Layer 7 of a small transformer language model trained on English Wikipedia (23 layers, counted from 0, width 96).
A neuron's activation on a vector x is GELU(weights . x), where the dot is the dot product.
The model reads these tokens: "ole" " T" "ru" "th" " |" " K" "ev" "in" " |" " Epis" "ode" ":" " \"" "P" "il" "ot" "\"" " |\n" "|" " " "20" "11"

The vector x that enters this layer's MLP at each token. A number n stands for (n - 500) times 0.0073.
0 "ole": 407 397 220 357 523 433 307 380 524 721 585 427 495 678 558 536 560 642 458 663 350 771 465 596 314 568 687 638 601 634 377 421 357 745 452 693 455 423 488 306 410 556 414 555 411 448 507 538 448 413 449 320 536 437 274 415 601 542 491 306 531 264 529 452 405 693 96 498 471 631 604 711 464 743 386 595 506 620 548 598 610 414 421 359 441 359 474 690 708 343 524 471 610 729 596 334
1 " T": 404 433 306 330 491 487 340 324 486 648 572 473 459 704 501 453 464 569 345 600 217 779 419 550 372 652 750 579 464 752 372 463 296 598 569 534 602 404 583 445 447 649 479 673 363 550 422 522 516 402 539 402 540 482 241 504 591 707 391 341 406 373 572 443 248 517 65 446 736 482 590 718 539 698 395 597 437 504 391 527 537 606 553 304 480 333 453 802 718 414 516 449 647 664 623 400
2 "ru": 474 579 169 200 457 412 167 329 462 761 700 481 596 606 475 532 454 601 461 745 257 645 392 645 381 610 785 616 467 613 384 456 220 586 531 668 459 441 614 325 436 448 453 630 382 527 584 405 619 448 360 439 487 668 389 425 624 680 409 419 461 268 572 607 373 490 125 490 703 480 622 747 551 656 601 566 466 619 354 593 614 559 496 345 470 236 511 720 600 439 443 441 597 556 466 375
3 "th": 326 393 262 412 434 440 150 445 441 680 618 481 564 644 485 587 613 601 454 650 305 772 520 544 394 667 694 578 495 691 455 425 318 672 520 586 467 408 593 437 371 660 510 650 370 470 479 478 400 499 437 394 505 564 217 423 706 708 419 296 402 358 646 539 298 577 156 479 620 433 613 735 502 669 537 588 474 472 324 575 418 652 531 246 431 211 482 749 668 344 497 526 568 650 586 430
4 " |": 423 464 256 273 430 404 263 313 487 637 671 404 475 689 387 380 559 471 324 637 294 670 412 568 351 595 723 656 422 562 380 429 383 706 498 468 509 424 564 420 391 633 521 627 446 533 443 486 542 401 421 418 616 600 163 455 688 730 441 435 721 331 605 456 314 703 211 518 666 452 668 685 535 747 419 499 586 603 473 599 544 504 484 320 487 244 363 722 685 386 456 467 522 682 592 429
5 " K": 351 488 367 265 436 477 263 321 587 611 491 312 481 641 466 455 507 592 446 643 203 691 371 526 377 740 757 647 562 813 379 513 259 520 484 529 506 298 575 409 361 616 488 702 262 540 477 506 515 452 560 371 544 588 338 555 548 624 513 457 513 319 554 475 367 540 27 517 749 404 665 653 554 741 500 502 586 555 452 597 543 470 465 263 487 315 438 688 647 488 529 429 619 687 687 385
6 "ev": 422 465 286 214 504 397 169 229 553 732 634 398 537 654 503 533 517 508 431 795 259 742 501 536 447 734 718 493 487 711 428 384 311 519 279 625 406 363 627 346 300 530 511 633 403 587 566 503 563 500 457 453 393 627 263 451 552 788 388 406 481 304 779 491 339 516 100 625 622 506 647 613 528 670 560 447 432 613 503 644 550 536 516 307 494 362 475 549 595 476 497 542 638 621 584 396
7 "in": 368 478 323 176 475 510 68 298 589 593 669 433 493 681 556 479 489 578 433 646 320 743 377 614 432 662 681 574 474 609 383 379 296 676 462 653 437 326 560 391 367 547 486 640 415 504 507 413 562 465 370 419 492 691 253 505 588 666 516 418 487 393 692 492 446 562 81 483 631 502 616 654 499 693 639 448 586 567 495 621 632 565 577 215 450 186 452 752 593 472 404 546 597 618 496 420
8 " |": 429 483 269 259 440 413 223 317 465 609 639 416 440 679 377 405 590 475 318 615 264 679 395 563 362 623 723 644 415 564 378 417 399 714 512 482 501 410 578 407 374 634 514 620 426 514 434 498 524 427 417 431 614 604 148 498 685 738 462 403 704 331 651 456 311 703 232 509 661 489 669 664 561 735 425 488 620 598 498 636 593 506 489 314 462 234 335 706 649 432 464 480 539 666 600 416
9 " Epis": 477 399 212 295 476 325 304 389 547 642 697 265 474 783 524 407 477 640 403 650 358 826 522 646 447 634 751 622 535 490 346 337 432 612 511 339 516 335 615 469 354 582 456 607 207 459 463 422 520 504 345 441 582 497 284 478 700 593 546 296 425 325 638 598 399 426 255 412 674 510 610 616 684 783 451 563 378 666 541 673 662 467 577 391 472 274 551 589 549 405 537 505 509 652 578 305
10 "ode": 516 482 287 287 479 241 240 278 500 614 668 441 462 618 596 447 464 638 477 712 491 826 464 497 478 658 816 556 389 697 463 394 364 665 505 417 467 324 484 377 275 575 450 646 397 440 526 416 535 552 225 315 485 472 286 547 709 531 497 444 562 314 623 397 383 514 176 555 683 460 614 659 544 675 411 495 683 670 411 559 722 586 573 369 390 268 519 724 612 374 535 496 605 640 498 359
11 ":": 441 406 317 286 394 359 234 301 503 664 617 479 392 712 631 275 541 541 351 577 450 714 404 598 329 593 648 648 461 580 398 389 378 671 526 468 557 313 537 433 349 632 410 598 364 475 462 585 453 589 379 406 585 482 238 437 581 529 474 352 646 436 704 450 323 634 200 434 726 467 607 650 574 679 409 408 554 663 544 580 632 559 557 316 511 146 417 662 696 476 446 438 692 740 716 451
12 " \"": 391 527 377 216 503 391 313 336 558 575 585 396 475 637 518 400 498 602 267 544 324 667 441 779 302 642 790 670 579 559 455 483 394 644 517 499 709 378 549 393 318 635 348 677 314 402 471 434 490 564 526 329 535 446 243 448 562 547 469 409 662 220 633 508 307 498 245 445 707 499 716 692 453 747 419 524 522 593 430 579 646 524 512 284 490 348 420 670 680 433 449 426 717 659 676 374
13 "P": 494 391 232 266 526 342 321 325 560 599 600 374 460 703 536 517 542 483 353 685 341 738 480 611 439 713 696 532 480 833 440 411 378 549 535 594 629 363 446 438 305 622 570 638 448 478 594 567 371 357 411 383 458 495 330 552 667 690 464 455 590 383 670 422 285 497 110 409 734 462 714 649 460 663 374 458 495 617 537 490 581 383 542 311 452 231 494 638 771 404 462 383 611 629 719 376
14 "il": 418 408 321 176 527 322 238 314 536 582 664 509 550 598 571 555 448 563 269 665 354 696 425 724 437 713 844 611 501 585 324 382 372 609 455 722 546 332 582 350 405 546 436 572 456 520 491 444 510 376 397 289 497 460 335 449 615 720 513 350 541 392 667 524 375 545 124 507 647 503 622 740 579 640 644 441 512 733 534 515 457 549 537 208 388 231 475 644 586 465 425 415 723 667 530 494
15 "ot": 362 461 254 324 550 281 191 302 469 669 735 547 540 701 588 503 581 579 377 645 420 695 450 627 367 655 679 574 412 683 312 389 354 683 498 654 647 296 495 342 388 586 531 594 413 391 535 462 494 350 363 415 538 580 246 468 723 693 561 473 509 405 687 355 327 499 159 527 710 510 585 597 467 664 543 462 538 561 493 514 629 536 578 211 367 179 502 694 611 420 525 470 620 664 615 371
16 "\"": 461 625 210 238 430 375 270 326 558 769 603 332 457 690 474 474 436 561 384 544 339 760 433 793 285 686 729 602 606 467 476 540 348 686 481 541 589 333 489 373 349 660 449 561 325 467 447 478 425 440 446 373 521 500 241 518 616 677 499 389 648 276 722 457 249 636 309 477 705 482 605 693 572 694 627 533 547 605 402 615 505 499 513 318 471 325 404 661 657 443 417 380 611 585 512 414
17 " |\n": 384 444 248 224 495 379 317 458 556 584 656 387 492 676 467 369 528 577 306 668 373 693 303 678 378 677 740 594 513 544 443 487 437 552 455 497 613 338 446 344 322 635 493 656 384 382 493 583 594 453 450 410 692 537 157 481 608 736 454 396 652 280 671 444 342 697 255 442 697 504 618 583 578 719 446 536 665 675 484 592 518 482 495 267 434 235 462 625 677 459 429 472 602 624 593 291
18 "|": 371 472 254 377 498 336 288 357 624 574 618 409 449 706 445 369 543 544 489 588 287 606 355 634 458 611 890 617 440 545 424 377 397 556 379 597 566 379 444 435 285 746 457 649 432 329 474 440 544 387 374 447 615 554 171 474 650 651 475 323 614 317 740 484 365 610 203 485 690 379 670 627 548 721 365 489 631 726 414 595 649 546 520 317 566 332 426 622 690 449 472 427 650 647 630 363
19 " ": 438 653 289 269 532 323 291 398 592 554 603 419 405 706 637 410 564 529 297 587 376 585 376 766 416 674 765 636 523 627 327 342 260 567 487 500 522 355 584 408 346 716 533 725 360 437 534 455 563 385 366 393 524 454 146 493 671 634 456 391 596 342 719 498 286 655 116 407 732 388 662 634 535 683 473 528 636 538 504 589 606 528 471 334 542 349 423 565 674 482 401 526 609 606 611 376
20 "20": 430 649 176 277 468 408 343 359 506 633 620 512 566 670 596 335 536 543 505 739 302 627 423 699 438 660 908 543 507 569 425 366 282 493 519 568 588 311 532 377 352 619 518 786 343 433 528 507 444 418 344 357 569 473 169 443 622 727 415 249 455 332 724 499 337 596 193 479 674 430 571 666 549 663 474 433 613 574 393 586 672 554 488 314 591 287 422 514 699 498 500 551 654 592 542 393
21 "11": 427 559 185 161 434 351 297 316 455 609 697 456 545 704 588 506 539 572 497 662 273 637 416 760 462 657 788 536 504 594 362 396 377 542 529 594 568 340 445 445 326 563 543 641 440 437 543 480 401 499 321 448 551 560 102 374 661 699 463 219 523 419 640 487 336 612 162 389 745 366 652 618 485 721 526 553 676 558 394 482 644 542 488 392 573 276 568 583 645 526 465 614 577 626 548 375

Each question shows the input weights of one neuron of the MLP. A number n stands for (n - 500) times 0.0022.

n374: 522 514 454 500 497 562 551 580 686 486 486 422 433 537 443 544 325 355 552 328 519 576 580 716 600 545 476 533 519 492 490 508 570 487 503 583 443 438 500 573 535 407 506 660 561 414 519 521 269 358 519 709 213 551 494 573 511 531 642 698 393 354 455 542 457 529 514 588 639 468 562 444 514 346 351 399 500 571 566 663 557 424 476 447 416 669 579 434 478 269 503 518 434 500 440 541
On which token does it fire most, and how strongly? 13 "P", at about 0.3

n177: 512 226 600 495 544 540 447 488 413 569 337 551 593 429 571 416 458 554 486 614 617 660 399 548 476 541 372 386 426 497 650 478 584 578 409 615 416 330 494 543 399 307 541 422 604 619 471 365 485 407 445 573 534 559 576 414 413 614 600 405 590 617 524 488 587 583 432 218 446 382 568 426 293 515 500 606 383 336 517 615 512 447 544 694 474 526 554 558 613 537 517 628 371 514 595 445
It fires most on token 7 "in"

n222: 581 577 510 525 527 529 428 386 582 427 597 528 667 461 415 347 471 454 477 577 502 540 562 368 482 383 447 424 651 437 571 500 514 562 664 452 500 431 411 365 526 683 477 577 466 607 554 500 648 447 626 432 516 454 407 563 502 422 497 492 465 379 426 739 642 453 528 541 554 519 528 419 420 492 467 443 419 556 641 559 399 386 524 432 375 575 716 522 507 455 545 416 423 550 488 479
On which token does it fire most, and how strongly? 9 " Epis", at about 0.82

n55: 611 527 481 556 456 644 587 398 389 534 446 447 618 424 502 437 517 607 380 510 541 544 441 383 349 405 516 608 500 591 412 594 519 516 538 453 348 484 575 306 585 537 586 402 563 549 573 424 613 461 527 498 388 379 406 505 517 520 421 488 478 576 662 493 730 502 537 507 665 539 572 592 488 454 505 275 423 432 517 529 561 542 412 611 529 468 536 517 384 497 470 527 520 502 374 503
On which token does it fire most, and how strongly? 2 "ru", at about 0.48

n83: 488 452 607 536 233 477 576 593 699 420 376 516 389 587 609 518 682 497 556 533 390 320 464 572 488 469 306 405 485 541 570 278 576 659 408 366 528 394 500 602 471 509 497 659 547 331 569 431 360 482 617 473 626 403 549 491 419 570 449 663 479 372 707 401 518 500 503 537 389 439 528 515 640 430 516 421 461 445 605 669 494 604 322 650 482 569 346 440 587 615 445 477 406 598 635 579
It fires most on token 19 " "

n244: 508 492 643 543 408 496 453 459 479 362 488 547 633 627 492 429 510 613 441 582 574 527 575 536 439 537 394 416 488 524 540 462 375 430 434 524 544 500 476 357 509 554 469 449 654 490 365 469 537 330 537 521 476 540 471 469 414 508 504 452 526 473 417 565 528 512 552 648 588 574 448 413 553 498 593 483 489 522 545 568 443 541 504 517 536 537 576 557 474 323 525 521 580 445 522 468
On which token does it fire most, and how strongly? 6 "ev", at about 0.13

n38: 539 492 591 422 718 525 591 462 605 460 456 373 465 432 510 467 550 537 517 685 462 551 520 335 434 573 375 505 480 523 410 474 389 628 545 562 638 451 416 530 581 333 583 355 599 513 475 524 497 487 454 662 549 555 534 453 444 461 532 641 477 532 531 414 498 549 445 497 526 560 656 526 654 484 637 508 272 351 340 621 455 570 585 505 422 556 387 403 376 381 524 452 526 478 472 388
On which token does it fire most, and how strongly? 6 "ev", at about 0.3

n282: 564 508 446 589 500 580 464 626 443 490 535 459 496 590 490 445 542 477 524 551 504 563 494 461 611 556 443 456 590 536 504 515 574 465 278 443 526 410 457 471 521 464 421 423 473 635 475 509 330 405 533 547 536 530 512 522 496 538 539 564 492 595 474 484 532 464 538 510 430 580 542 512 451 463 553 533 549 423 402 470 451 606 493 343 382 484 407 488 621 419 534 572 520 491 570 625
It fires most on token 3 "th"

n196: 567 561 508 451 479 654 613 601 440 547 553 331 616 533 432 402 578 601 567 650 453 520 707 467 599 500 577 411 484 425 544 635 451 505 510 582 438 582 537 489 497 606 306 418 451 620 405 500 631 412 635 465 395 471 395 538 577 441 444 766 627 525 541 369 580 536 413 563 495 543 451 538 385 277 415 433 480 387 447 403 406 511 508 427 518 369 411 447 619 430 495 595 508 421 402 450
On which two tokens does it fire most, strongest first? 4 " |", 6 "ev"

n89: 623 442 639 480 578 527 596 489 420 446 575 514 511 651 527 610 339 618 443 500 544 526 489 529 415 407 349 369 462 339 625 443 454 513 364 647 605 479 555 503 544 398 386 486 492 619 426 495 419 494 506 361 544 539 617 528 475 350 523 410 621 457 562 610 650 445 350 305 438 535 593 534 419 494 614 474 545 553 434 423 463 413 489 357 671 497 350 492 470 605 444 746 403 590 653 483
On which three tokens does it fire most, strongest first? 14 "il", 7 "in", 12 " \""

n2: 491 500 469 445 406 582 401 281 556 598 571 494 541 452 517 497 558 403 564 509 500 373 455 473 397 465 500 340 447 510 455 602 539 439 730 566 587 467 466 421 506 366 382 515 558 440 539 694 411 454 392 408 476 310 532 532 400 403 757 512 477 400 474 774 439 524 649 506 617 588 700 439 554 425 432 416 559 579 517 491 414 636 530 425 542 560 385 631 438 554 514 663 473 464 398 733
On which three tokens does it fire most, strongest first? 14 "il", 11 ":", 2 "ru"

n60: 656 467 341 562 537 651 445 587 548 487 588 510 734 623 418 557 493 526 634 588 579 640 513 458 479 322 265 649 346 338 484 614 513 661 391 419 481 539 330 550 475 438 639 476 488 634 224 811 611 561 360 463 654 594 374 531 483 449 440 462 563 483 407 466 633 564 469 531 459 672 575 592 497 377 403 641 369 382 320 406 354 551 395 432 530 490 252 433 507 528 513 519 469 300 690 563
On which token does it fire most, and how strongly? 4 " |", at about 0.48

n255: 520 590 455 531 361 506 473 689 395 589 449 453 560 701 321 449 478 368 524 537 598 634 494 376 596 410 454 634 528 554 508 678 626 474 781 478 398 572 441 383 386 569 477 468 292 506 363 473 403 506 508 506 606 515 451 592 412 460 491 537 480 518 509 532 396 549 410 705 529 524 555 288 659 488 304 479 568 506 601 546 383 448 540 497 567 452 464 376 421 515 557 500 468 584 346 604
On which three tokens does it fire most, strongest first? 8 " |", 9 " Epis", 4 " |"

n367: 644 553 550 473 488 566 426 491 351 387 429 304 672 625 296 342 500 635 544 533 407 500 323 371 415 560 389 555 543 505 429 469 554 653 474 571 363 497 718 585 566 497 473 585 636 556 412 514 536 553 694 651 409 446 452 554 553 396 419 723 615 509 585 494 471 421 400 563 561 519 533 261 429 491 482 497 683 365 424 611 564 365 433 470 500 704 529 500 374 431 435 572 362 480 474 491
On which three tokens does it fire most, strongest first? 5 " K", 8 " |", 4 " |"

n180: 533 333 568 473 540 468 462 546 466 575 421 620 641 298 484 464 359 413 362 384 546 556 395 534 418 480 535 383 429 464 278 584 542 476 558 586 632 549 677 507 493 517 667 650 727 507 399 272 576 407 464 417 271 358 560 409 490 553 635 386 451 646 389 608 679 736 510 466 530 563 557 720 583 493 296 352 493 570 474 571 428 433 487 684 591 652 519 635 615 559 383 475 258 459 337 438
On which token does it fire most, and how strongly? 14 "il", at about 0.29

n16: 466 524 437 581 425 623 480 588 420 543 402 363 638 526 559 520 306 513 478 425 523 516 571 440 559 507 318 487 483 451 703 595 464 516 467 497 597 568 547 507 239 600 490 661 435 514 467 273 575 877 641 639 352 340 627 424 507 282 465 583 500 231 579 299 562 465 510 535 587 590 469 610 306 571 559 387 728 450 537 692 584 538 436 455 573 750 397 679 534 421 471 399 409 442 302 525
On which token does it fire most, and how strongly? 12 " \"", at about 1.1

n331: 460 405 471 427 530 366 681 415 615 387 563 726 522 540 680 493 407 478 727 457 597 565 431 503 541 440 639 503 339 434 451 531 494 488 464 328 246 577 510 510 406 497 693 517 418 507 581 593 338 682 290 679 676 454 417 329 569 685 490 466 349 463 372 598 644 487 665 557 379 412 436 373 540 435 459 565 661 563 418 373 643 594 444 350 445 414 574 333 552 483 528 746 357 475 533 424
It fires most on token 21 "11"

n346: 257 537 528 526 421 570 453 345 707 539 332 524 637 550 456 494 456 492 405 307 489 454 492 609 608 509 527 369 544 467 586 489 541 495 500 593 447 467 421 602 395 538 543 614 721 328 578 347 460 352 494 588 585 253 549 431 500 403 562 488 497 570 445 486 366 554 529 433 477 437 445 426 565 515 421 541 611 434 570 734 477 529 691 566 620 613 517 568 553 374 435 463 602 454 438 675
On which token does it fire most, and how strongly? 18 "|", at about 1

n306: 296 429 503 440 476 288 586 480 408 426 414 418 556 504 563 669 361 467 595 507 621 419 660 443 433 497 588 654 470 543 762 722 526 509 688 490 532 293 622 305 507 500 493 581 647 445 497 494 572 342 633 606 449 573 410 503 353 404 550 646 327 588 524 416 517 578 413 503 640 511 219 286 469 479 433 232 619 671 578 540 507 594 503 472 594 589 292 432 425 323 745 443 454 601 605 614
On which token does it fire most, and how strongly? 5 " K", at about 0.16

n235: 417 319 594 415 528 515 331 343 500 409 460 769 615 447 462 472 437 568 618 528 533 380 435 462 425 440 592 450 437 487 432 693 410 721 577 416 383 479 542 577 476 577 418 668 588 413 714 452 534 548 461 582 449 346 554 494 531 520 412 400 338 404 457 572 519 508 719 434 569 458 574 511 508 323 488 541 433 506 441 473 593 486 463 696 669 573 555 447 503 503 508 471 590 454 584 462
On which token does it fire most, and how strongly? 2 "ru", at about 0.12

n111: 412 447 442 482 605 491 407 306 535 467 404 579 598 591 354 452 352 437 542 475 383 607 483 318 337 578 413 494 472 485 471 540 574 411 544 459 516 554 553 634 687 483 392 526 570 427 698 561 407 503 438 492 650 536 429 514 655 497 405 506 270 570 607 690 648 567 650 543 350 680 594 631 525 476 605 503 668 506 570 436 377 480 559 460 486 396 500 405 441 655 481 460 436 451 480 329
It fires most on token 7 "in"

n113: 536 567 381 592 609 648 597 544 567 451 609 463 594 471 497 497 694 549 344 491 526 589 626 338 451 476 469 541 480 489 421 580 517 549 526 381 355 409 562 762 547 635 265 564 446 438 413 695 541 355 606 393 377 402 363 551 515 370 463 641 324 442 539 669 489 320 524 440 470 390 527 569 518 420 412 503 612 503 553 405 558 458 648 634 428 630 642 371 599 350 551 525 579 534 436 509
On which token does it fire most, and how strongly? 9 " Epis", at about 0.43

n343: 420 486 552 508 450 372 599 418 587 411 424 385 724 403 628 294 511 548 394 600 684 541 474 382 530 381 466 506 554 415 551 376 672 570 632 537 443 488 459 386 411 354 453 605 586 678 353 381 594 418 427 389 506 538 571 393 494 456 430 512 753 593 476 664 554 469 407 578 434 391 544 518 474 579 599 451 462 534 416 644 557 453 514 485 537 535 638 340 578 509 441 555 736 422 321 506
It fires most on token 14 "il"

n291: 320 527 524 502 403 684 666 618 533 577 497 391 513 452 516 553 404 510 370 379 360 492 473 573 417 451 539 413 518 388 507 497 497 408 648 630 510 517 594 372 409 390 535 514 665 376 449 597 624 441 586 611 339 341 511 322 624 443 582 645 487 517 470 418 503 526 478 415 384 632 492 522 454 508 533 503 360 620 548 555 492 413 597 495 484 621 645 612 396 509 593 565 572 549 524 312
On which token does it fire most, and how strongly? 0 "ole", at about 0.51

n192: 619 541 511 478 625 407 477 446 369 483 518 384 413 558 468 582 428 515 557 675 513 589 409 495 594 395 550 515 543 456 512 447 413 556 526 456 468 535 504 525 525 487 374 505 548 659 377 448 493 408 428 436 456 408 557 513 437 412 646 556 559 489 538 397 597 612 625 464 540 430 542 458 480 541 392 518 391 423 428 640 670 527 519 458 567 548 506 507 558 629 465 437 432 425 474 525
On which three tokens does it fire most, strongest first? 10 "ode", 9 " Epis", 16 "\""

n342: 534 555 433 650 512 706 476 472 462 470 497 666 556 497 494 387 414 440 577 651 548 462 411 427 336 447 562 548 506 383 574 333 696 491 575 627 563 493 360 679 474 672 382 573 539 445 336 454 482 405 479 355 608 398 441 463 574 331 326 441 631 316 478 221 589 319 644 481 626 631 488 633 543 429 405 526 520 471 579 408 490 553 622 714 708 429 575 531 445 432 535 391 402 503 485 513
It fires most on token 18 "|"

n131: 472 366 706 520 596 507 539 598 354 446 423 541 506 562 422 421 524 554 326 512 585 515 500 784 528 353 456 630 497 542 528 572 458 528 539 524 406 415 237 611 399 475 516 373 508 389 497 581 469 710 326 407 513 431 516 478 402 414 432 478 445 525 434 299 610 556 503 557 431 660 597 718 525 674 310 259 487 529 729 424 500 600 555 612 379 635 512 396 494 513 609 451 707 529 497 478
On which token does it fire most, and how strongly? 11 ":", at about 0.93

n237: 474 444 464 453 613 409 475 513 460 386 469 345 575 586 462 472 520 625 498 441 546 456 813 607 587 602 443 434 470 528 486 442 376 552 606 522 359 473 467 525 326 581 347 346 472 541 454 595 510 466 510 513 440 428 474 591 600 565 583 555 618 489 343 532 587 679 526 511 466 684 458 575 510 484 460 637 380 426 554 445 399 638 527 521 492 467 465 329 403 543 495 567 566 394 607 497
On which two tokens does it fire most, strongest first? 9 " Epis", 0 "ole"

n272: 576 469 584 526 538 426 439 776 325 485 405 497 579 612 577 503 466 708 597 402 354 419 425 402 591 545 560 438 531 511 558 767 381 512 543 494 471 426 475 470 400 391 605 581 540 597 531 443 345 535 440 661 443 449 370 247 651 560 328 330 594 536 484 400 576 596 709 532 577 480 484 529 310 362 672 507 428 403 478 375 536 372 386 532 720 447 649 513 334 393 464 529 458 675 494 572
On which token does it fire most, and how strongly? 21 "11", at about 1.5

n278: 464 652 564 524 500 503 412 359 503 622 444 405 540 192 385 430 397 612 440 512 500 573 394 445 482 518 407 436 359 417 568 700 511 418 454 722 464 651 479 359 484 416 405 570 614 444 579 391 708 444 518 547 588 297 360 383 482 509 614 599 482 546 518 545 497 368 621 337 476 616 578 637 749 525 354 525 426 519 547 544 384 578 508 515 529 562 442 494 585 537 737 478 479 562 456 531
On which token does it fire most, and how strongly? 2 "ru", at about 0.31

n314: 489 494 601 564 442 485 567 611 543 500 411 336 449 494 630 434 551 419 515 625 740 487 622 552 520 415 431 432 673 490 492 573 430 426 500 505 425 500 464 547 550 424 581 380 650 550 404 387 416 305 387 274 497 554 461 376 550 525 465 466 563 497 327 619 556 518 605 392 469 417 613 548 539 630 443 602 377 650 687 387 621 351 424 444 514 395 585 522 340 406 497 510 620 604 580 459
On which token does it fire most, and how strongly? 0 "ole", at about 0.64

n274: 313 275 398 551 441 365 503 584 654 366 513 581 569 399 418 587 478 673 416 500 577 460 613 443 563 682 624 612 430 491 596 457 588 467 538 528 515 524 526 624 541 116 467 390 589 662 452 564 572 360 442 536 427 497 431 750 383 454 667 335 574 480 493 401 440 460 520 636 417 545 526 566 559 364 677 578 296 317 439 483 561 319 509 507 593 409 459 377 648 383 578 736 621 413 478 419
It fires most on token 14 "il"

n65: 378 462 588 389 475 449 506 481 621 500 475 335 423 669 515 604 592 577 591 443 450 527 563 434 771 620 512 500 376 480 781 578 445 488 522 482 444 729 588 440 359 726 372 363 555 399 465 446 481 290 787 567 727 514 378 342 405 532 513 733 333 513 503 393 497 403 536 510 487 405 349 391 401 490 536 391 466 507 566 660 497 574 611 587 537 462 444 276 538 386 494 539 484 451 547 427
On which two tokens does it fire most, strongest first? 18 "|", 6 "ev"

n118: 505 633 536 439 490 557 413 493 467 440 290 518 595 619 621 560 502 474 387 346 493 572 485 530 432 505 528 558 438 511 552 564 488 523 505 589 525 391 459 603 605 577 512 475 574 498 654 551 527 539 612 351 640 518 436 520 393 507 474 510 473 462 530 485 507 426 587 565 380 445 658 542 517 666 485 306 455 412 485 314 429 579 595 581 366 500 493 418 348 423 530 398 404 640 507 561
It fires most on token 12 " \""

n368: 486 500 615 651 682 558 510 469 317 262 425 567 470 610 666 619 401 430 637 229 567 565 408 585 539 448 484 638 603 320 361 696 550 547 510 622 380 667 663 453 558 378 541 468 472 456 446 209 473 500 459 641 471 522 600 514 435 555 428 260 677 514 524 538 212 598 500 441 493 529 628 500 411 521 542 743 496 460 602 434 574 365 500 431 298 555 376 514 347 533 441 605 719 598 530 393
It fires most on token 0 "ole"

n240: 532 529 459 601 624 344 493 616 440 395 605 515 571 430 438 416 293 469 681 456 591 426 512 561 497 498 507 502 555 438 451 530 411 531 488 580 556 572 655 495 549 418 458 515 498 532 582 576 407 556 490 546 389 393 448 488 558 639 627 408 471 420 416 463 481 556 500 428 473 660 601 387 471 482 565 518 674 565 498 427 409 347 565 552 596 507 323 647 539 618 542 500 470 465 538 373
On which token does it fire most, and how strongly? 21 "11", at about 0.19

n78: 545 517 503 477 539 452 578 461 612 571 436 653 619 404 429 613 478 595 451 550 374 400 275 306 540 483 636 544 427 389 487 662 551 451 426 430 503 604 591 432 327 242 396 443 620 481 594 563 592 584 461 659 429 410 553 511 419 492 410 579 566 466 474 571 330 558 625 420 471 527 633 525 374 617 557 515 715 435 589 404 520 421 450 604 418 297 582 528 519 406 535 549 581 449 494 547
It fires most on token 2 "ru"

n159: 441 319 520 589 577 582 591 638 564 402 459 558 639 523 449 453 329 469 426 373 590 394 579 601 418 377 520 483 477 393 505 547 560 543 385 489 598 353 564 438 531 509 417 591 481 608 581 533 580 205 526 471 581 456 547 643 591 559 331 449 488 433 449 515 321 472 464 452 545 447 622 515 718 417 642 475 589 715 605 355 537 509 581 512 364 503 607 427 631 444 593 415 245 404 442 684
It fires most on token 14 "il"

n198: 612 879 374 571 426 557 633 497 483 484 245 629 682 515 490 257 328 598 456 513 559 424 493 604 272 466 397 464 438 391 404 610 519 382 576 600 435 557 627 695 549 630 557 310 515 453 560 443 571 537 480 473 647 428 473 510 574 544 454 589 633 483 490 490 497 481 267 575 349 400 646 395 500 525 420 314 664 468 490 493 601 231 707 656 484 497 543 497 420 539 426 353 566 619 357 570
It fires most on token 19 " "

n79: 534 650 396 446 503 549 584 559 497 576 472 474 449 617 605 267 695 548 397 590 460 547 546 590 586 557 426 543 575 413 574 433 392 440 445 423 377 451 592 513 751 264 491 557 571 491 592 553 320 438 380 379 348 374 562 682 549 571 555 506 337 615 418 472 437 362 797 484 361 559 525 400 584 687 443 355 594 549 521 434 426 478 711 338 400 552 318 346 589 526 459 462 516 447 500 477
It fires most on token 20 "20"